Layer 11 of a small transformer language model trained on English Wikipedia (15 layers, counted from 0, width 128). Numbers have three digits each and are written without spaces.
A neuron adds its activation times its output weights to the MLP's output. To switch it off is to set its activation to zero at one token and run the rest of the model.

Output weights of the MLP neurons that the questions are about. A number n stands for (n - 500) times 0.0009.
n40: 716490629525626428490517476584504351472347351536641472435617585605532332526448417451422488533198604508479590582408526497339438496458542459488360546244616657434476476498480434543523462510535407558498501419468528422613515440632454502402497456633320424332463578495455588405447501821395491558466590389512572598510386399531463475588686386434534594630453350455512498650389396542429505602465
n53: 514452513599309536450483509601579478502425479418535421436441410453585568519741585439601579382580456420456419528530565430347472427406548393613643619438382491695536385419517759359514613531544520499441526410666542653502502439436554707553552588570451452467362378485310470609498464524635506633477658547403540387380543576531499510522454421438728509499477540464358340374550620542376530597398
n57: 559634516497613554432486633554593663439544543461559375524551778579487471375557387629495758448491507500578517297452519424611369475549513472510582756403502469563626477497609562510579356405300403437480424550575537437602538400668360410535494465520500486434599663494577438431594589461446475585447579500383536517358569439609611366654517427528476506600472518483363674559507464524386509470550
n65: 575402418488618360384576420354565566538531284625585586558587434528590428580432730556477650517472617394532415309525512457601520638560562577552570701552491387527433427478523535391713473578452566416164545638507492488314503563518442632601437574257446651603358360509614284602611577400602432441583627453222598500337445469561459756567486519544491487205436604516535514421532491603575450669588
n74: 445587429457352476484298417606323540443665502572380626427500431482265569521494571428468626585651421514480593566563457418590469556441477508448566448303573483533541432477652703485509515493539537735457469400487383511384486393339410542509530494389666436566514587475610549675516387192713588414567485623406467439531713345581499435542313566545427419527613528392540531388520517559510479554354
n99: 569501668468460363397548490461563587464403438468406443534401394614533432571321319355477772556680455370441436612616542442545382490406399476575252440465476473237416500439629658626519400467591719436539445511553584616454656588523547441422656499637511532578450540531578477586589566540505483551654508444599384464546402560590484267498476272482546617726497489531441483366569548621657488606562
n116: 526541681425532677338404523568566548468462357587453464407574483537442419329396410526607733435544456643415464495523537423457591458437503515340557562475351399567423420480667440604641606642407356400485502421542491413396458548530495388491528517543553387497636485645543406539436454179426523486754676414495484660469479385464539522562375683606576511428504420498455473460636435339617408365630
n128: 559408586571390502444587457494452416384464513488580543421621344488675502477467507490599431368281593456618569506464476552461536528350665512505609632295573545449475391380391508402573267573441489458786599480333658515519523449517487465478352460593491375562323517483487345513456632680431469469488600517587450529418479567491517523481355509555632582603608403572431429566575468516547588519466
n157: 445401635530465525609511534688441555371431538274667540545507573544461627424501282467525906580421475333413419500493431580579559576571365517568458387587556438354414582335399435507764429359569383575433327396475524530464487514457567482335428537471595476591493592665423471424509531360635369466507536468432603489488576589423546590645637294579360510624542473502483401624706526451399572612276
n160: 574399590571504489488320323573588507471457498520562442569605536529465556699467446396526498613396557587416639451584464425553649489531643653536403330498670456370597447499574479458487453530512278293527591442427490502700614497584515313625364535534358401480368494564479535613596295420487709546444496694402559430613564456441486501491515511463564332471617565599418429494661447464468432429329
n181: 456478641547447418472481618394537247488376352544576517514458654427483603488607493297543671587519556383387372476534656484525478576626629492442537536464298586615525560671423475332255281692375524432502676609432422622601598450511705466554359421417482520472460572580492555485492573236517507429428406430506548497559562486512446525432379666530507365271391532490474519427352553669503472454591
n201: 494554480387488482744460419729467440525474503644270450578375489655507562524488362355554694384595551473624436381546618570576606529656611498584549708421551593321421554339611526602418551525561241504507623396473594557600553365482572465464402567269524495608294363455561539435499406528425476466561367419472571691348506594629416370552589436361477362396542650492522390564664521474549578556470
n203: 607611525599520566490505438393363166566555487479534546304565380469571520515448508539471975549373494601562386483489492592483386380510344594487519483435431437304458477461400406624510549540585534457450503495531535588515516424542485513598522489356530544501496430536631584274459438675585441541575543522527503539469633561479525461468577397500527578575444327440469511564395460516493565461622
n207: 616437535343425428609425621467641702550454700552321529462428487587462619542421477309457609549402365494728496325531487600617500480293459479450493616568585390571536487563391433525423485756497577547363454338543394507558651453444497492340398421520475568390476346435500583491439628339514432457460458292499586594687427418377470640410612573455489571321625380333459429360529389558527539405545
n232: 553565452639426476437501558534335444454410547666606344562516318514652446678519299481709424546278496414580574336452538441598450542452495474544476477542619544483532435552506558571422521681454367469540514541361488445420402595662485544410405478495428547444663677484459445534558420425450569503480586475460544342495784474495450394492569451348547378578282481502535500483741533403550535501463
n243: 580585460466533357549408447515561528463631528473514527564528505537452493516374538551420451667912432576478403472453571551505508665474545625623354415631602512390445342382470558403512484507448536380618435364507414596438425514538348439434445545448414411446345441552578502519457529431565509476425410461281554607524521560555515539519549379540517560583443573627549364442378420525480409358430

Each question names a token from some text and the token that comes next. It shows the activations a of the neurons there, in the order above. A number n stands for (n - 500) times 0.015.

Then comes g, the gradient of the next token's log-probability with respect to the MLP's output, scaled to length 1. A neuron's effect is roughly proportional to its activation times (output weights . g). A number n stands for (n - 500) times 0.00072.

" as", then " B"
a: 230393486495514405490487449512511281512507496512
g: 634569354577488688525575437527677601650562536677530296470451427331498328589406513617608426463467427770524357424420431516381254583175568571626469485487785494497515548564331467393386452341339484642344419542456427476482602541350601504479536375617704296602486445429580533591472780372421408606637395707163444563399475695437413601549280548265502582476397582590485553434742599722618179457648
Which two neurons, each switched off alone, lower its probability most, in order? n40, n201

" ", then "5"
a: 469506512462515441568503431512485482485517494496
g: 423555514516510512414426625569450529483470495507374509574536524480259456454562649678567455318551679756611840399513428348369268616477637535585624571689410422522401575422577601463656631532662467537441444580532386473533501169560625674557441398309458346606527523514456377481588245546349357559561806570162315422373515265333294591640364567619555546524379449520517704494577501708263328280416
Which neuron, switched off, lowers the next token's probability most? n99

"9", then "3"
a: 494416335502508492484387492497539506481485514489
g: 446609535212428641451417237409530375420229092398531548379516391275538628429315703490629454318363496463349311626480661491234371337660532311452522559367453460540444393738203592460431313505450358290567606415310548539359567641443321589495505541643375328455570363456452608642491551539397622513541641516465443667594524461577482507417373514467478649462680477373496447566379599534319514757481
Which two neurons, each switched off alone, lower its probability most, in order? n57, n181

"ud", then "d"
a: 506554512523512440510614538503533350468524537508
g: 366456482653405509710549432413361623502324437616584522534461372459581675589425529462451562468512557385664562447450705460445786536567430718375632513355452313516364354605669371541576216557620456526474502127518732588618420615507363537604361682434456579411398469082371632581551367428435410689523330456637457466426484659460579442614361540595576454565523844568715450231488745445434409500525
Which neuron, switched off, lowers the next token's probability most? n128

"ap", then "es"
a: 455564419502431501491500495507496497523500538498
g: 586501411726610471484577442306645521500594459688706357481568611426772394666484444524477393346505733633488746442360388304418560549454642327538616463554624515480382346486249512472628677528513581377474361715578204441402718658498551600452582288400501636229417474503508599407306758390534512615538382371470664602504673175524441427414407446590591444586440415588605545441784307513478403536643
Which neuron, switched off, lowers the next token's probability most? n74

".", then " Con"
a: 497500495481458511485499457482491569514494477500
g: 428665249507622627761352629593493488428528651464549470500369399494501562465224512304629533618479597404499368353371569364412660617482537536428544521424584662509624557692669461328491639610521593441561504626592752427590493626452462445540558657223291319486543575609576757354454259569335512567377022472364741345546515527540487405603666499584448532482406310624447452608478495403769486593343
Which neuron, switched off, lowers the next token's probability most? n201

"er", then " Championship"
a: 478514509509496500496480520508512497475500497496
g: 366628603527422380615534458611642458237588677493540599273464491420554379564407626438423465624368562538558603524547551578796478432574398370564527402436448426472540445465509386437520717506362525679647662714687540398460568367318157645476544399427618552683468535780506666392721237508532615454727421662436382496763502669334616514496368467575580759565296299354779462419540621509429569474638
Which neuron, switched off, raises the next token's probability most? n203

" includ", then "e"
a: 523453507445533500563511500480625481505537488563
g: 384555445620568471213506302498574595557648630518267586324467420417658553475556486398504420398460532605403538375449718691320521763585488673562494396470594572435572299462369495565552422498482534573640392460387495299509696537756437453339688402446800419568312533701546621404622489506301313520565572531405478573522532370385246499456391421609525434410286677161241810403593473475660442648569
Which neuron, switched off, raises the next token's probability most? n181

"vent", then "ional"
a: 499519499512546504534502523475504514483519460525
g: 456552563355351557545366391552554508426136566473771350859295446513669572505438382267676528536250436393523443598585578380552528318605455429311534421516440428501455621557551397712431544512321422550518352358525651561883674435389474446388481525424434660480599551325408453494575527670439831414402409465464577463584446501560400527507454450513465736448506351631476314560630498392335737754688
Which neuron, switched off, lowers the next token's probability most? n157

"ered", then " again"
a: 486500501492489503507503495496484505497450475499
g: 263354491447516653493521588417448450441805419289718529593564733449677378443566523294319623698527338552523470394315451440290691269587611418407469434393577505430419610618384694436554657445435503422554561324592397567475260477736426530453531400631635616425430487481584653471259387577600585628463535671386397425307494651284509530637731431375508833326485586570503396705579523564568321584667
Which neuron, switched off, lowers the next token's probability most? n207

"ov", then "el"
a: 517137514539508520671448489482740510510512495505
g: 594600510604311617580484458324425369677160420344580434382710576595497638461389679424229622458449538511530519556433452488658715546586280460569622648559574444470522601616617482461538220543594327418304487550584597603389570533552612723422538209652396736507497494630438682474578377596478464557499320415666379414729554522557522454667475458198322307636621486509651505415445161510581684580565
Which neuron, switched off, raises the next token's probability most? n116

"ings", then " and"
a: 478589496493568473499511452524503517484507490599
g: 418580636646351582557798604623478412603730543452548392684713322484288556733631552250597687811528422553439598389728452773362784562482449378553423536519426352367519702458412517488446479482488390590473366418562489321343394420239430726564625603593569439512412356302366501554616459477392589517476454396429548670505408448478308630417384511455496424543488765429273423446317602674386378477563
Which neuron, switched off, lowers the next token's probability most? n53

"ry", then "n"
a: 486512474664500515506515527497496557494517478490
g: 495746633449440504595581463395651541404156358574389493501500607429449209539370210421593643351548476292677322384547617640442522588645519538438284461568470507509443346394491606471423362117506551570590307417483446617435540734631685388577501467407438400448489477505345592624523206508591469728494499466405578280328492571304551569404252418525691560458598828486612564430432423424489639596600
Which neuron, switched off, lowers the next token's probability most? n201

"r", then "or"
a: 516499416500347521497491500494503524499502501506
g: 583493661559420623415453620646737560429464506716605418506517587586518415446346398576317478786539606484586359372670464598516612448344681614478450447716374343461326384518591553662392419393618333343086401400421597524629380492446540466500408390475481673541655512462259496514431486538427594540499673659470821661277489570536619428718378381489431570411532484221647613291405624212488596355428
Which neuron, switched off, lowers the next token's probability most? n74

"ie", then " the"
a: 470481499506493503508459444544502492482503473661
g: 478526497446359524114483409654553597393688385443510523713532542566609719512487515391717495577426284364419267380485659448419348610559480420507389195507430561533624479193356412437384311375439530307461513428571696519498464544518426470305419745554376459483450607630585596593483590631771429487700372409346430673489362429714535613477569220640324500514631598323370485293385492541644634634454
Which neuron, switched off, lowers the next token's probability most? n243

"ever", then " w"
a: 509422521492513509495496399509343492501490486509
g: 614449611325424401648701338519794512581754631398406574482465522482747386407537533804515460481480422528443653527390390359290818472511397397630443718636579287502564404446497279678487518583681297497741436559498470547445620458493356523396485629417534509522509432296256531369713406391527637537563576306613564647402443478557224631454512636507451710533333507583320609741572387463409464533317
Which neuron, switched off, lowers the next token's probability most? n181

"ol", then "ip"
a: 494502422513516507500012481526515484499507504616
g: 333504435293642519329549547548418324413672358552396334572576550548404563431560412424341491526394381526484488540385286423305475718611720425483323515451477314682363554408538531617318689407462561450382649749376305654452386394534735581581460523344173729371376493570440618343659278478524364445592501575533502756359535370464345572408390422505799517534459614550531605509286457509378410292254
Which neuron, switched off, lowers the next token's probability most? n128

"on", then "-"
a: 502428474439495499503446553502498481164477489513
g: 681492549425410327443298644411548514539689437474443428585427706487425611671606316463782343602489442798340488479325358340412499356362388530517523439470501412567501575469281630730434419601338572558319561815621608574239367313374237392548397229484581525439667398413412346597447316551456472510556589662609400625754399406719527540365301558517553481700514597449427391611613616470506577594492
Which neuron, switched off, lowers the next token's probability most? n203

"up", then "l"
a: 505527607514522485511498515508520497368502502503
g: 379608506492665588428639281437231608458503513298618296376347534463481437560587506571514569430516718564589598379427426514579551577642564764385351465570302377540226598543574701406248336400734263278348202531611373418784497690637652508522658636587474527518474421475458539649311447585532602307634592612663443499465483543506548324687559510475513386296421638671477527681682549454514620572525
Which neuron, switched off, lowers the next token's probability most? n57

" k", then "in"
a: 516434513491511500480530499607520472497497496588
g: 597259472487489448325541201534381536604370592479411303262598376411716503591450519675705372495557297332716432506492432557388626566486455575581645403535337703496501516277397357489251559531592476609531398286519627547647424653616448652437655385473576501503360489524239577360392469319516447680429523377714289467321599428499433676490556462570429179430701443648554417338521538549466328510201
Which neuron, switched off, raises the next token's probability most? n53

" on", then " h"
a: 401504523513490494504499499490491502495494463499
g: 615439608407751566679650526445439404707330720451543584459590491680518488378511430313587482516474785358448487581570454468590426670543254358323206651517503588474284324458671522659750602531475498499709241562320373547536515375589465593513420401546771504538702524285355572702479329542464538589301638483535611649422443523370537423233493610555475535511495563594373308649422426505457182479455
Which neuron, switched off, raises the next token's probability most? n40

" re", then "qu"
a: 431512451500499495494544495500489480505498506500
g: 522580366650561612561423600608610431363384482654509588407415471717349372485642602533797499515494263422585405437540600157377694475595315316526490579511410502508513358661567589277521431453437405523572285581769436309644734520572650557501339288553654404632505548563571553587538352506507590256392372504583432197556467595350489439328511630355539567488646443692724451657711490466701720451588
Which neuron, switched off, lowers the next token's probability most? n40

" Ch", then "uc"
a: 485521510495489516529482511494511485504372493549
g: 334481578547650408591300619492650405455240605540331347424160491651365377536480593631436499421467619680317681521380409465550643363587396544266442429227252712464565511586371418628779699663552531582387433698627551499350502548662509455446668305644665546648451480578528496460501461350564649485751505437585669664452487702427356597609632547650571580601475501406523325485607433653235479478525
Which neuron, switched off, lowers the next token's probability most? n116

"ire", then " C"
a: 481565499498441484494502479511495490503440511851
g: 409610409507321408571439436349231533607532297489318542556453337331373460388517459433560389694588336466479494406163425670672568669513481657596514415544520525549633556612545755284752625507572746653406599462337617347378585728423334561516499539565450295233461604766676609316510486518349513441564595531440352495370540557733459691359671425533470559531558631562459344415541572614668411581732
Which neuron, switched off, lowers the next token's probability most? n243

"ire", then " ph"
a: 468492491478415475510501479501487503500455505827
g: 439582556569723655420400594421501472575545348442478588650648503554578862590630629434552353488578658591477593260472574524382500552430408291581478511550458576444497425472488454375711498725751522486244562534658546476469524514675657368456431426544533693200435633584478630727553233486671324493662654398516315542691439396587278550314789460496683379493374575456394508418706394287530334622400
Which neuron, switched off, lowers the next token's probability most? n74

"ak", then " a"
a: 474559379488494511556336466464509527487492497510
g: 524535885403369359560452473505530526150476462280547654464479503534306393494408465393429523548455540466437497388525549415491514518479338399492376396530413353624495490433445530462663561418785558487669753483635499207425287490676468430492555413314791714480448440496512484377683315506385506598585482423390404285665496388476716756536630424606593510515572587822353533534630565371856586574539
Which neuron, switched off, lowers the next token's probability most? n116

"im", then "il"
a: 590500505513698522487567498504508298504475506520
g: 409663651270701418364678536602339518738724470554414387313375568544422539613285714548573526794437717403556649428643461391397763524529370770386493445476581419485413655432430525716569554693486405495514456440427461670469502567571638579268289258547287513680416418479516457510393541518433419440441451466612349309530504257473457401427418560408460250595606503608364207517677391432429643412438
Which neuron, switched off, raises the next token's probability most? n201

"c", then ")"
a: 429546500490474497500484533527509500525503558490
g: 575553357583477548488460572435314453702563445589411619521588702559544491458623369569491309571719557649649482408466472737365424400398563564537698407714622488659597616554409506427579596431368596477389566408633432493497576691601518685592285478357733358634627422343774325790427493434753399454387646720558430564274508597550484400472545786384601486404474764364693481270637436488479432294681
Which neuron, switched off, lowers the next token's probability most? n40

"-", then " Jo"
a: 473457494536493503593488537501507491462491506500
g: 424541502511476284277340719488623614252492313322519551436406492592470561392647515325239496473433505503449473447600470554592536662239501349599360503384302358592444623408480364694318416343683428419653477529381583489484653538318596662265685529583585392221589459430573564337555490496566712478378457528526479559435447380337471582320444583272581699463527536288403849468439703435685459508263
Which neuron, switched off, lowers the next token's probability most? n203

"al", then " as"
a: 488508561516458451505492507504534455432580458667
g: 369388681375876570329513567458486536492641517301565691432706496464537576533515467418577677517506509351700276508543546598238589555573608487411571655538434495576629515452568543709518737401691523392504643624257331550349597192530444626406373594529687516410183499467498561533430371589418541372456464487466399562812471390616514698661401427646339584406264526465744461522550403457492427354271
Which neuron, switched off, lowers the next token's probability most? n243

" H", then "ig"
a: 450513501498491510502505522518530501516493725531
g: 569629704530462695469949427574356520385354551643374351392561252507597322471420389572199482424483419390402449601679568614433376579445402679618544666458464526388653379511457345605632568412468740574409533806509538737248405472440347255333261474453469596535524460296671189477418446403417476397549477598585551400371496498446589481467343500483601485549465444600667530478346429629422536316404
Which neuron, switched off, lowers the next token's probability most? n232

" S", then "out"
a: 488517499589524500490516490500486502495501622470
g: 484422343526404436708294411321710577566564215371427661379462569420461503468248502607332508567497458384512363718717512341532477556567497554513682444517624393377490481476464557681575580445538462777275432513598402365572373594476278737523536496390310362466249473711558515438563249648374515714785634505682534406539490368345514573688468480449575435431563651456365588345570456533361819462311
Which neuron, switched off, lowers the next token's probability most? n65

"ing", then " not"
a: 474510533504493496509514509500496481509387502594
g: 478711523435488615615630557281711501485401488502441539711421659486400449364203391283313460421535412346399610593486490493756469295673399464716627547419356494518463521429509475575402430431618476401756446430494240556625367606521741303549361487494289554560614478516565455640370468470581459668432428705818713337579505701434540587584385485687509320497214590659618666369390451676554588534583
Which neuron, switched off, lowers the next token's probability most? n207

"ay", then "er"
a: 493502498597504529499500455470532493659331617528
g: 464555297554409549544521582534764473530324182550581438651538544559649371710492660499443535652495613498391501434567477661608266335308537571263726503572365740488723655405378473530561579471547678596540682522433805461330662431420688625561258669632543382612411538293448544437370627477571621439336538450616360766524534392767565373436493641420387562435666461385520570440365484482517355348331
Which neuron, switched off, raises the next token's probability most? n232

"ess", then "ions"
a: 502509483535501498498501489492523525489545514451
g: 360297403260546531520464480582451614628640631374718584754202578674384481266679597483710560563586522490730376666786295537478677492523666525529516617485472620549508423357415458755512555534471698568528391764303438580560466555514485465425351621616514346441678424402370458597324421548608661642459475412669459422665463475612409458579555507557583502349549612144617524484488539647254689442388
Which neuron, switched off, lowers the next token's probability most? n207

" det", then "erm"
a: 414516383499490494494538501484496356534533523463
g: 456565445572443627505562580444483375399461402523385564615559433515518746632595429658281534616455579433639472511459474529684304511622633733498380431611421680428721642472519462521423509461162621450775567326521564757334519410424578608619783676385514496451639694656491334582578368446528849387571632400326431593283422474638571356514600595335521482596617622444273551493751462476427259478305
Which neuron, switched off, lowers the next token's probability most? n40

" who", then " f"
a: 439490500498517499485506424482472482505055470493
g: 319488412700633610708546155562720765525482603462409499582689495552394556437535138464515312477561585344557591770328398331413500479421532499373411548574550565601619352467394416523728396756638417407444445551751399543551672459465450606441410672446542449468541528706559331450550477449484515546527493695603283594729500533636277646295449608574637450477524309504356346366549736388638380477529
Which neuron, switched off, raises the next token's probability most? n207

"oun", then "ces"
a: 479500466506534478527492496202514490497488485591
g: 248417270735423502370530451621607484485337290526473353533406634525379384571533395414622485279415575416695368428391496520234388689540412371641652489543626671649470334516537470675583522722501511662613314532293448244713364663542290333564470417482523315333550673580531553385515690559440548383457456220511417622571410233554444351445323633630627574664512414410541424440409523641381413690451
Which neuron, switched off, lowers the next token's probability most? n160

"ent", then " is"
a: 484501513536494487514470547484513511496500491500
g: 466515581457515518610286619279303493687653526752371521326466439499367469655503512518544553451539809586660467535659520491455649473598537582577482588533490578358588281394289381528455777444627531327420449409506192631483587375602428402341555423544726484422510634478680472428366346470532520554436548564396669506445452409748339416454524591261386336500391625575228478275736334784656675509630
Which neuron, switched off, raises the next token's probability most? n157

" has", then " rel"
a: 509502509476505507496501489506505500502352466502
g: 556517444465506323557462335622533436552611536606529538767546136556572639281465405550425498656656618414432453396462481290422261590437409455462495580438236482584505168359510296282510552424314340533596411608499373666493501468634726643548324588273654504788570480408448483652406489606529557459461634349503407377594441478358327521591609483546774498368413503460465795541633585368584267344395
Which neuron, switched off, lowers the next token's probability most? n207